Layer 4 of a small transformer language model trained on English Wikipedia (9 layers, counted from 0, width 128).
A neuron adds its activation times its output weights to the MLP's output. To switch it off is to set its activation to zero at one token and run the rest of the model.
A neuron's activation on a vector x is squared ReLU(weights . x), where the dot is the dot product.

Input weights of the MLP neurons that the questions are about. A number n stands for n times 0.00071.
n91: 102 121 182 -31 -141 -238 -37 -150 49 46 136 41 -32 41 -8 223 50 72 57 -308 -158 -52 -131 19 -134 -66 21 -25 154 -22 -64 186 33 144 178 55 91 17 -149 56 16 -127 -51 -15 -23 70 -29 -475 198 11 32 -53 -137 94 152 72 -16 -245 63 -204 4 261 152 -47 -78 148 111 17 4 219 177 -54 211 -41 4 182 -44 165 -57 34 41 -189 -36 28 139 195 73 186 102 73 -24 29 -155 -8 118 -20 -99 12 8 -60 -37 167 29 279 -18 75 -250 40 254 91 -160 68 117 50 -238 -12 -189 -166 -94 112 -216 53 -60 -24 -262 -19 -394 -26
n103: 74 37 110 13 -254 -18 -48 -171 -18 -43 89 25 -18 -101 -236 224 97 42 -3 80 -112 79 7 -16 61 -99 14 79 54 38 55 52 -39 -15 181 84 31 54 -281 34 -74 -57 -105 -20 -120 -230 -64 -186 173 -47 -130 115 41 77 82 -90 14 -75 36 71 -7 60 -52 -45 261 -17 75 213 -364 31 -72 68 -39 -177 -223 177 21 -211 -119 37 57 69 76 -58 85 -291 -153 19 116 63 -66 -140 -133 237 33 -10 -65 161 -96 145 0 51 -50 -104 81 36 25 -215 -107 78 -60 -89 118 113 124 160 -7 66 -70 53 65 102 -21 -92 -46 84 -93 -222
n317: -10 -50 4 -103 -201 -34 -106 101 66 141 -39 -18 -123 125 -87 -82 -11 -192 -154 32 110 64 -102 44 -196 190 29 137 -32 -117 183 133 -36 -128 -44 -10 180 -133 -284 236 51 56 86 230 101 51 -57 -298 -20 -68 39 148 90 102 -108 129 205 74 -82 166 151 58 -58 64 26 36 4 -232 -109 -10 79 -62 90 -128 101 14 171 48 113 -131 23 90 32 -14 261 147 -144 84 42 46 -18 89 134 62 94 -164 -165 121 -110 -211 36 -52 -85 -25 159 37 -192 -40 74 -69 -91 78 -111 -207 128 -33 65 126 -72 81 -25 -22 43 -64 178 -194 -22 -97
n385: -92 210 212 -30 64 -125 194 88 4 -249 17 162 28 45 21 -95 47 168 130 39 -88 -42 52 -89 -55 -112 193 -152 109 -200 77 49 -21 -88 -101 3 -193 119 25 -41 -146 -107 -186 -7 -78 -158 -90 -158 49 -72 -76 -32 87 43 -36 -126 214 24 -15 -36 225 216 106 -59 46 24 69 136 -166 82 -14 -128 13 -3 -44 38 -164 180 131 0 -90 59 -140 -96 19 -11 39 -3 -59 -108 31 -91 163 -97 44 -76 -312 38 -10 -124 113 -54 -302 91 126 -29 -37 -133 29 -15 -128 124 81 -57 -16 25 -219 84 167 -61 -35 -156 238 -162 64 -156 68 -156
n495: -65 8 -18 27 -13 7 68 46 89 116 -17 115 258 19 -75 18 -11 86 21 14 -15 10 -76 96 38 61 -111 109 -3 -318 -77 165 -96 56 40 -293 186 -29 54 -172 -97 60 183 162 20 11 -93 169 -19 -104 -87 204 -161 -139 7 -7 -221 58 178 61 -34 131 -119 -148 -171 10 -58 -43 81 38 147 52 26 -262 69 -4 -59 340 -67 -127 155 -7 -63 -210 -29 -184 148 13 110 82 0 -134 53 -97 -33 59 14 0 3 42 -21 -14 169 -56 -92 -25 -81 196 -83 -99 -46 48 -203 -172 28 58 -60 -278 -19 -4 -80 -7 -84 -152 -67 -102 40 111
n616: 84 72 0 -122 -34 -75 138 102 53 43 -15 -23 49 27 -65 211 -228 -49 112 128 -114 -119 -129 11 124 152 69 151 194 44 -15 397 217 -64 -100 -102 15 135 -50 -51 80 26 94 67 -40 -88 -249 -126 239 -161 -82 218 123 -114 -67 -86 0 -92 16 147 223 72 56 49 183 257 128 69 98 169 -63 64 -17 -164 -191 138 -48 157 23 -88 14 34 217 11 41 63 64 -34 -98 -183 7 -35 -129 73 231 -19 7 -167 137 -105 109 -30 196 286 172 -147 75 -116 -120 -28 -80 26 -86 -187 30 181 44 -180 -32 -4 -152 170 30 -92 -61 -58 -69 -31

Output weights of the MLP neurons that the questions are about. A number n stands for n times 0.001.
n91: -24 156 18 -26 12 -2 -35 83 0 -28 -98 -72 -81 -18 -100 -59 28 6 40 -40 -2 57 31 -34 58 -220 30 10 -82 -57 18 17 -91 180 -122 118 33 24 -57 -120 34 -41 -47 -292 -57 -26 -84 17 7 -17 -17 78 -64 11 -54 -34 -20 90 -21 -52 -42 84 94 39 133 -7 73 -16 87 82 -33 -262 69 -17 52 42 -38 -4 -57 -118 -129 57 73 -55 28 -45 27 12 -50 20 -211 -26 -64 86 60 86 132 23 -28 -87 -36 -54 -4 -66 91 96 75 -6 45 -14 -50 -171 15 9 -35 9 -157 46 -83 -23 9 42 -29 -79 61 67 -23 24
n103: 133 8 25 -21 -28 70 -78 -75 24 158 19 84 -28 124 -90 103 -42 64 48 -38 54 15 142 -68 -12 -144 72 -63 -22 109 43 103 -48 122 -59 24 2 -7 -157 -31 5 35 -48 17 24 23 139 15 -50 -16 42 -8 54 -55 -72 -11 26 -56 -121 80 -86 -8 -120 -46 102 -66 33 -26 -48 -9 8 -94 -21 -25 -89 9 -17 -49 -67 75 -132 128 67 2 105 -91 -51 128 45 -27 44 14 20 53 -30 -41 8 23 33 112 38 -107 -42 10 176 -138 30 -103 31 -36 4 36 33 -99 -17 136 -5 -85 -2 2 58 34 -26 0 -27 -125 7 14
n317: 39 12 -14 -58 -79 39 -30 13 42 3 16 28 -93 -9 -26 -5 -11 -213 12 30 55 45 -22 -31 -33 106 -38 63 -28 -20 -17 -55 10 17 27 48 46 23 -22 -33 17 56 22 18 3 -15 47 -34 -24 -204 22 40 -33 6 -86 45 48 -34 -24 66 25 -30 -271 6 37 11 -41 -22 -88 12 -42 -343 -8 -107 -20 63 3 -47 -9 4 -75 -20 89 -15 63 35 -32 35 8 20 -9 2 43 32 20 -45 -92 60 12 2 74 -54 19 -1 206 -8 1 -34 48 -100 11 69 -25 -39 -7 10 24 29 -37 39 -80 -14 -38 10 41 -21 -37 21
n385: -1 -51 21 -38 8 98 112 -55 -15 47 -4 57 -49 48 -37 13 9 -11 -29 -75 47 -51 69 2 -84 -202 26 46 26 1 -4 -8 67 -10 -12 33 -46 38 42 13 -14 -40 -15 -84 100 23 40 68 -71 -127 -29 -6 -17 -17 8 -14 32 -12 -3 -29 -47 -7 32 -45 -20 51 54 24 21 -39 -35 -482 -30 -32 -51 -29 -33 14 -64 81 -18 37 -49 71 20 -24 -3 54 80 -9 13 28 70 -10 15 -13 66 67 52 6 -81 -116 20 48 6 10 18 -14 1 2 16 101 10 25 -67 -18 -9 -21 67 -29 -23 61 -16 -1 -24 -12 -22 -56
n495: 18 129 -28 92 42 2 -32 -126 51 -111 55 -9 -92 -61 -17 38 65 198 97 -69 6 118 100 -20 -12 25 24 65 -98 27 -100 -36 94 -68 23 -4 2 49 23 -45 -30 -38 28 23 -6 26 -137 117 -43 -5 6 83 -11 39 42 -2 116 -60 104 -34 -70 136 -162 123 -14 17 -72 13 -104 148 -158 -113 -38 -65 48 -133 4 -39 11 173 46 20 -53 7 -38 82 19 -60 -57 6 18 -58 -20 -168 74 66 70 -97 77 -4 -83 25 -74 16 10 56 52 -28 65 -45 -47 113 -63 -70 11 67 -5 -76 44 -37 -28 33 -64 63 -25 41 56 34
n616: -48 -9 76 -57 8 12 -3 -51 131 71 -37 20 -102 79 46 17 -44 -84 64 -22 -68 -89 -73 -81 -136 81 26 -11 -10 -6 -87 -96 -11 -41 -8 -116 -151 -24 -56 -16 -65 8 -112 -5 -46 -85 6 5 -42 -123 -35 -78 2 -73 -71 -56 -27 2 38 58 -80 55 -122 64 -27 -76 -24 -8 -81 40 -95 -254 6 -72 16 -40 -13 70 -113 79 -30 -52 0 -56 46 19 -61 -2 -160 -60 -44 -11 -15 84 -100 75 0 -16 -78 31 -53 -57 -41 62 44 70 57 -102 -65 -160 70 102 -26 -31 -47 52 -10 15 23 130 -8 -118 -53 18 -109 -69 24 -19

Each question names a token from some text and the token that comes next. It shows the vector x that enters the MLP there. A number n stands for n times 0.0057.

Then comes g, the gradient of the next token's log-probability with respect to the MLP's output, scaled to length 1. A neuron's effect is roughly proportional to its activation times (output weights . g). A number n stands for n times 0.00083.

" the", then " "
x: -55 40 11 -102 100 39 11 -104 -54 24 104 29 -116 52 15 9 9 31 75 -28 -35 -15 -16 -71 -58 -119 -76 47 17 -82 -21 12 16 122 -27 82 55 24 -48 -26 -31 27 -24 -95 46 -1 16 -16 -76 -11 -17 6 -14 -45 -6 16 -3 -55 21 -25 21 8 15 10 -39 -14 64 78 44 7 38 -437 -56 29 8 1 9 68 19 195 -69 -69 -22 157 32 69 7 -27 -37 60 -78 14 -45 -27 118 16 -82 -54 35 -57 44 -150 -22 3 27 -10 -13 -84 22 -14 -59 -123 50 22 -7 58 -100 31 -149 20 -30 89 65 -45 -74 -57 21 -45
g: -69 -18 -42 -73 112 -89 106 -14 8 4 155 -27 336 112 -120 -79 -114 -176 34 38 -95 6 -68 -118 106 -156 -60 39 75 -122 132 -33 98 -90 178 -26 -40 -25 -41 -129 -45 -21 -50 -182 -99 19 -33 -3 25 -199 142 101 61 20 -87 -52 -12 42 -3 -151 -115 -138 -99 -53 45 178 110 -102 67 23 3 28 95 -51 -124 16 -229 119 32 -190 -147 13 -131 64 56 11 141 -81 132 45 37 -73 -25 106 -15 29 -126 140 326 -42 -39 52 45 -43 -10 -97 78 295 181 240 -98 -43 -29 -122 11 -112 -124 166 -111 130 33 -47 166 -10 -80 64 -73 32
Which neuron, switched off, lowers the next token's probability most? n91

" an", then " anti"
x: 55 100 28 -33 78 -38 -29 66 54 84 121 -51 -60 27 -38 63 35 156 -11 -47 -8 53 75 65 -17 -85 -17 32 -66 -57 90 -43 -26 50 -38 0 24 21 -56 -30 -40 14 -54 -141 7 -13 -34 23 -12 -73 61 20 -51 -16 -24 -33 4 26 78 23 -85 -17 7 100 -57 -53 71 41 -73 78 -62 -349 -30 67 -71 52 45 83 16 236 -169 -2 3 25 -45 -65 -106 -35 20 -3 -25 30 29 -48 -4 7 -79 90 81 -2 -70 -296 -88 -9 1 55 -27 24 -65 -130 8 -108 78 79 75 37 -100 14 -109 4 59 94 62 -39 -31 3 60 -62
g: 23 -11 -185 102 -40 25 -6 79 21 175 121 4 -125 67 -101 126 -148 3 122 33 -93 166 88 -10 -26 -63 18 63 176 -82 42 97 77 -232 14 -134 -54 176 53 -76 -54 -182 -69 -100 -128 -185 10 -35 94 -83 19 164 -71 107 -21 229 17 203 -121 49 32 -129 -99 -149 64 -22 202 90 -134 97 35 92 170 162 -76 36 -6 62 -179 -87 177 132 2 -83 63 -98 68 31 50 -51 58 -72 -328 -32 29 -198 74 -23 -157 53 -48 -33 -2 -134 6 -69 -121 -115 -217 97 107 58 -131 -100 103 20 113 78 195 -23 -12 -125 47 64 -67 84 -18 -40
Which neuron, switched off, lowers the next token's probability most? n103

" an", then " advisor"
x: -8 138 32 37 34 -22 -28 112 83 87 189 52 0 20 -27 39 29 125 15 -72 -31 67 57 68 -29 -116 16 50 -18 -152 53 -38 14 16 -72 83 12 27 -80 10 -10 -1 -4 -91 -66 0 -9 15 48 -51 47 102 -62 -42 -49 -36 -65 51 69 41 -45 -38 -20 64 -24 -53 62 60 -25 56 -49 -313 -98 76 -59 62 2 -25 -62 332 -89 24 31 -16 -127 -96 -69 -137 6 -17 -65 -17 -33 -9 -29 -5 -177 42 107 -42 -75 -313 -58 -19 1 23 -52 -30 -86 -63 -6 -97 91 39 133 15 -16 -5 -12 61 66 89 -10 -56 -81 -11 36 30
g: 50 84 30 -16 44 -49 42 -173 -115 7 -51 145 -165 49 95 -60 88 37 21 140 -77 -23 60 120 -83 102 105 80 -60 38 -118 -134 -50 -74 22 6 -14 85 132 -42 -56 161 110 85 88 -41 44 -13 162 -43 119 3 75 -98 -34 -164 -76 -36 -79 166 74 165 -74 34 72 -40 -156 -137 192 -85 -66 -10 -37 39 60 -109 72 28 188 215 120 -117 34 -170 -39 -2 -8 54 -60 -70 15 -39 64 -65 101 43 119 -171 12 -74 -189 24 -46 -35 -130 -35 111 33 76 1 -32 -39 -216 71 -144 -237 56 -76 -210 230 -100 109 -295 151 23 226 -198 240
Which neuron, switched off, raises the next token's probability most? n103

" counter", then "-"
x: 180 85 28 -41 -121 58 -65 19 -11 2 39 -1 -277 61 -19 118 7 31 36 -34 68 -29 4 -139 100 -83 -6 -25 -3 -4 38 56 31 -3 132 -2 18 31 -17 91 -43 101 -24 15 18 28 278 -23 -15 -5 6 29 23 -28 -57 -43 63 95 -13 41 -103 -24 0 47 19 -44 -8 16 4 12 -177 -258 64 -23 47 -44 62 -104 20 385 15 -29 -18 70 -36 -85 60 42 50 76 32 -53 -65 93 -5 23 8 -65 -89 35 66 -100 73 -31 132 81 -30 -133 45 1 -55 -55 2 43 -148 10 113 91 1 38 10 60 46 62 40 88 6 -165
g: 3 -46 106 86 247 214 -86 40 -149 -148 -29 -64 -99 62 250 73 140 -17 -106 31 42 40 79 6 -22 -98 114 8 30 -42 136 -68 78 55 -208 -104 31 -126 -21 -153 267 -97 48 -38 -141 28 52 -138 63 -26 29 -101 8 -79 -40 145 54 -63 -6 30 142 -132 38 84 243 2 -125 70 -87 -15 -87 -89 34 -109 -77 85 -108 -189 -269 76 -29 -48 -38 55 57 175 164 39 -204 -55 1 -77 -146 141 73 134 36 5 196 64 17 3 172 236 135 -118 57 81 -158 20 52 -93 -54 -30 -28 49 -2 -152 20 109 -33 -115 14 16 -146 -139 -66 121
Which neuron, switched off, lowers the next token's probability most? n103

" This", then " allowed"
x: -151 -2 -3 -119 14 11 -4 203 -65 -95 -39 19 74 -29 38 -2 16 69 -63 -2 97 20 207 -84 7 -98 -27 -50 -83 -46 0 -102 -47 63 -69 81 4 -22 -35 -125 -56 42 -113 -23 -50 -43 167 11 -167 9 -97 -4 -79 -139 -40 64 -2 -25 6 49 -46 -24 -42 -30 36 -97 35 -67 -25 82 -7 -325 21 -25 66 33 0 43 -1 242 -18 -46 38 -36 19 0 -82 -162 27 -117 -30 -6 -28 39 -79 48 -9 -86 -53 -69 -163 -161 -49 13 65 -88 -10 4 34 -108 -101 -16 27 -8 -98 -18 2 45 -32 -41 69 41 4 27 35 -37 -56 35
g: 125 35 -219 12 2 189 -73 -24 -101 -10 -133 -12 -19 47 57 251 69 -77 -96 -18 192 181 -76 -54 -41 47 104 67 -137 72 -38 70 -125 188 106 233 24 -41 -8 -107 -234 -125 8 -45 -133 -108 -85 -30 -43 -75 -50 128 24 -113 55 -95 -12 -193 30 -72 70 -164 -14 -57 135 -52 -80 -139 -141 -136 13 -59 -219 91 -98 -153 126 -172 -218 -36 24 -7 -127 -46 126 -27 -129 80 -52 -3 -34 -121 218 -69 39 -22 40 3 105 189 -25 46 -22 71 -49 -52 -71 76 -175 -115 3 -166 -122 -56 -221 -27 192 15 -9 143 -31 -102 31 160 -64 3 38 119
Which neuron, switched off, lowers the next token's probability most? n385

"\n", then "In"
x: -55 -69 17 15 -61 0 -19 98 -40 77 -51 13 -16 -75 -54 -30 -49 -124 -69 31 160 0 36 -44 -13 94 -13 76 -1 -21 5 8 -19 -177 -40 3 79 -64 -1 28 -10 63 28 85 31 33 140 2 -45 -168 -80 9 72 -15 -40 74 82 9 52 84 62 -80 -199 -60 27 -95 -32 -71 -25 -17 51 -275 -29 -110 -25 19 -11 15 -37 43 -101 22 -22 34 94 28 -61 146 2 25 -29 47 -15 15 34 -29 0 31 -49 -27 94 -258 -69 -10 161 64 29 46 51 -220 13 30 -16 10 53 70 8 24 -14 -5 -26 33 26 54 -7 -46 55 56
g: 72 60 -42 36 -40 16 -1 -45 56 8 14 127 31 110 -103 -57 57 15 59 108 -49 84 -79 -99 51 -110 -7 -131 -53 175 -37 -106 6 -114 150 92 -84 -85 -134 31 -278 -14 136 -259 -68 99 -5 -100 65 -27 181 76 -54 -37 -137 -57 -31 -56 103 -48 57 -2 29 -112 -229 -156 17 -18 139 31 -121 -76 -122 -78 -218 -114 75 -107 -106 -157 11 35 -122 4 69 -88 -265 -87 162 -210 -77 -148 -158 54 -15 -216 6 -9 1 113 59 35 113 -16 31 26 294 71 131 -183 -89 37 -10 171 12 9 189 84 227 -82 -28 15 -15 -92 17 -114 169 -15
Which neuron, switched off, lowers the next token's probability most? n317

"nu", then "tri"
x: -37 52 5 73 147 -36 -37 -170 74 30 -57 -22 -204 -11 -24 73 -122 41 13 38 248 16 96 -12 1 -119 50 -37 98 102 23 47 4 14 -52 52 -30 41 4 59 -43 63 -21 -8 63 -36 283 -123 -36 -50 44 -91 -31 -57 21 -24 128 34 108 124 12 80 -187 147 -24 28 23 5 -124 76 -47 -98 -6 134 -62 56 55 14 2 242 -107 115 -10 -37 -3 27 -34 -271 25 72 29 21 60 -10 34 -45 -108 -117 -46 9 10 -165 51 -80 -9 -104 45 -42 33 -170 57 29 123 -53 31 -34 48 -5 -20 4 74 -85 -6 -53 -26 39 -10 158
g: 104 -168 -191 10 104 215 17 43 -165 8 -112 -128 79 103 20 87 -93 150 -19 -67 -60 56 89 -48 -65 -129 10 -46 18 -47 -156 110 -25 -159 -145 80 -88 -21 97 3 133 50 58 134 10 154 -56 -159 81 228 150 73 178 44 -120 34 -74 -23 -182 110 6 201 -6 -108 11 60 33 -30 -117 157 122 -49 252 -160 -201 104 64 5 151 88 18 58 79 272 -46 -6 57 67 57 -20 27 94 75 -230 -50 -257 97 158 82 118 103 24 -43 -66 150 20 -141 -7 27 -133 -37 168 -23 -7 -87 -105 52 48 -8 57 16 -25 47 -16 -122 76 6 -178
Which neuron, switched off, lowers the next token's probability most? n385

"ed", then " as"
x: 84 50 49 -2 -109 95 20 75 42 68 47 34 108 -33 -11 11 -132 59 82 -13 -22 102 6 -39 -81 -48 -30 117 64 -87 4 16 18 -48 65 -45 -61 -89 2 31 -31 73 111 29 -24 40 167 114 -19 -47 15 -34 -48 -62 21 15 -3 15 -14 44 -41 68 6 187 -97 22 102 98 -9 -143 -29 -307 -125 -16 21 -9 95 -146 32 245 -117 71 5 -116 -148 -83 69 97 -40 3 10 -142 7 -34 -79 77 -59 34 37 -98 37 -216 22 -5 -18 -175 -49 37 -63 -86 81 39 53 8 -47 49 49 -84 50 55 -21 18 -56 -12 -53 -13 -61 193
g: 179 87 101 35 2 118 -72 -196 35 -185 18 -154 -91 -6 113 -258 3 -15 10 115 25 103 -53 -58 -31 26 149 -79 -17 88 -115 -19 -14 -164 174 19 -1 -129 -126 -40 101 7 58 -62 71 4 36 70 -116 -148 23 -35 183 -86 3 147 -164 -55 38 -65 -136 44 -28 -199 -23 -175 73 -115 57 -62 -166 28 -230 21 -104 -152 -260 -110 -24 136 40 -85 -165 -32 -116 -43 84 -37 179 75 -301 -57 -1 139 -75 24 -147 -62 51 -101 -104 -26 71 74 122 39 57 -305 -38 146 24 66 32 6 37 116 -20 14 -8 116 -71 50 100 68 -189 133 -18 21
Which neuron, switched off, lowers the next token's probability most? n495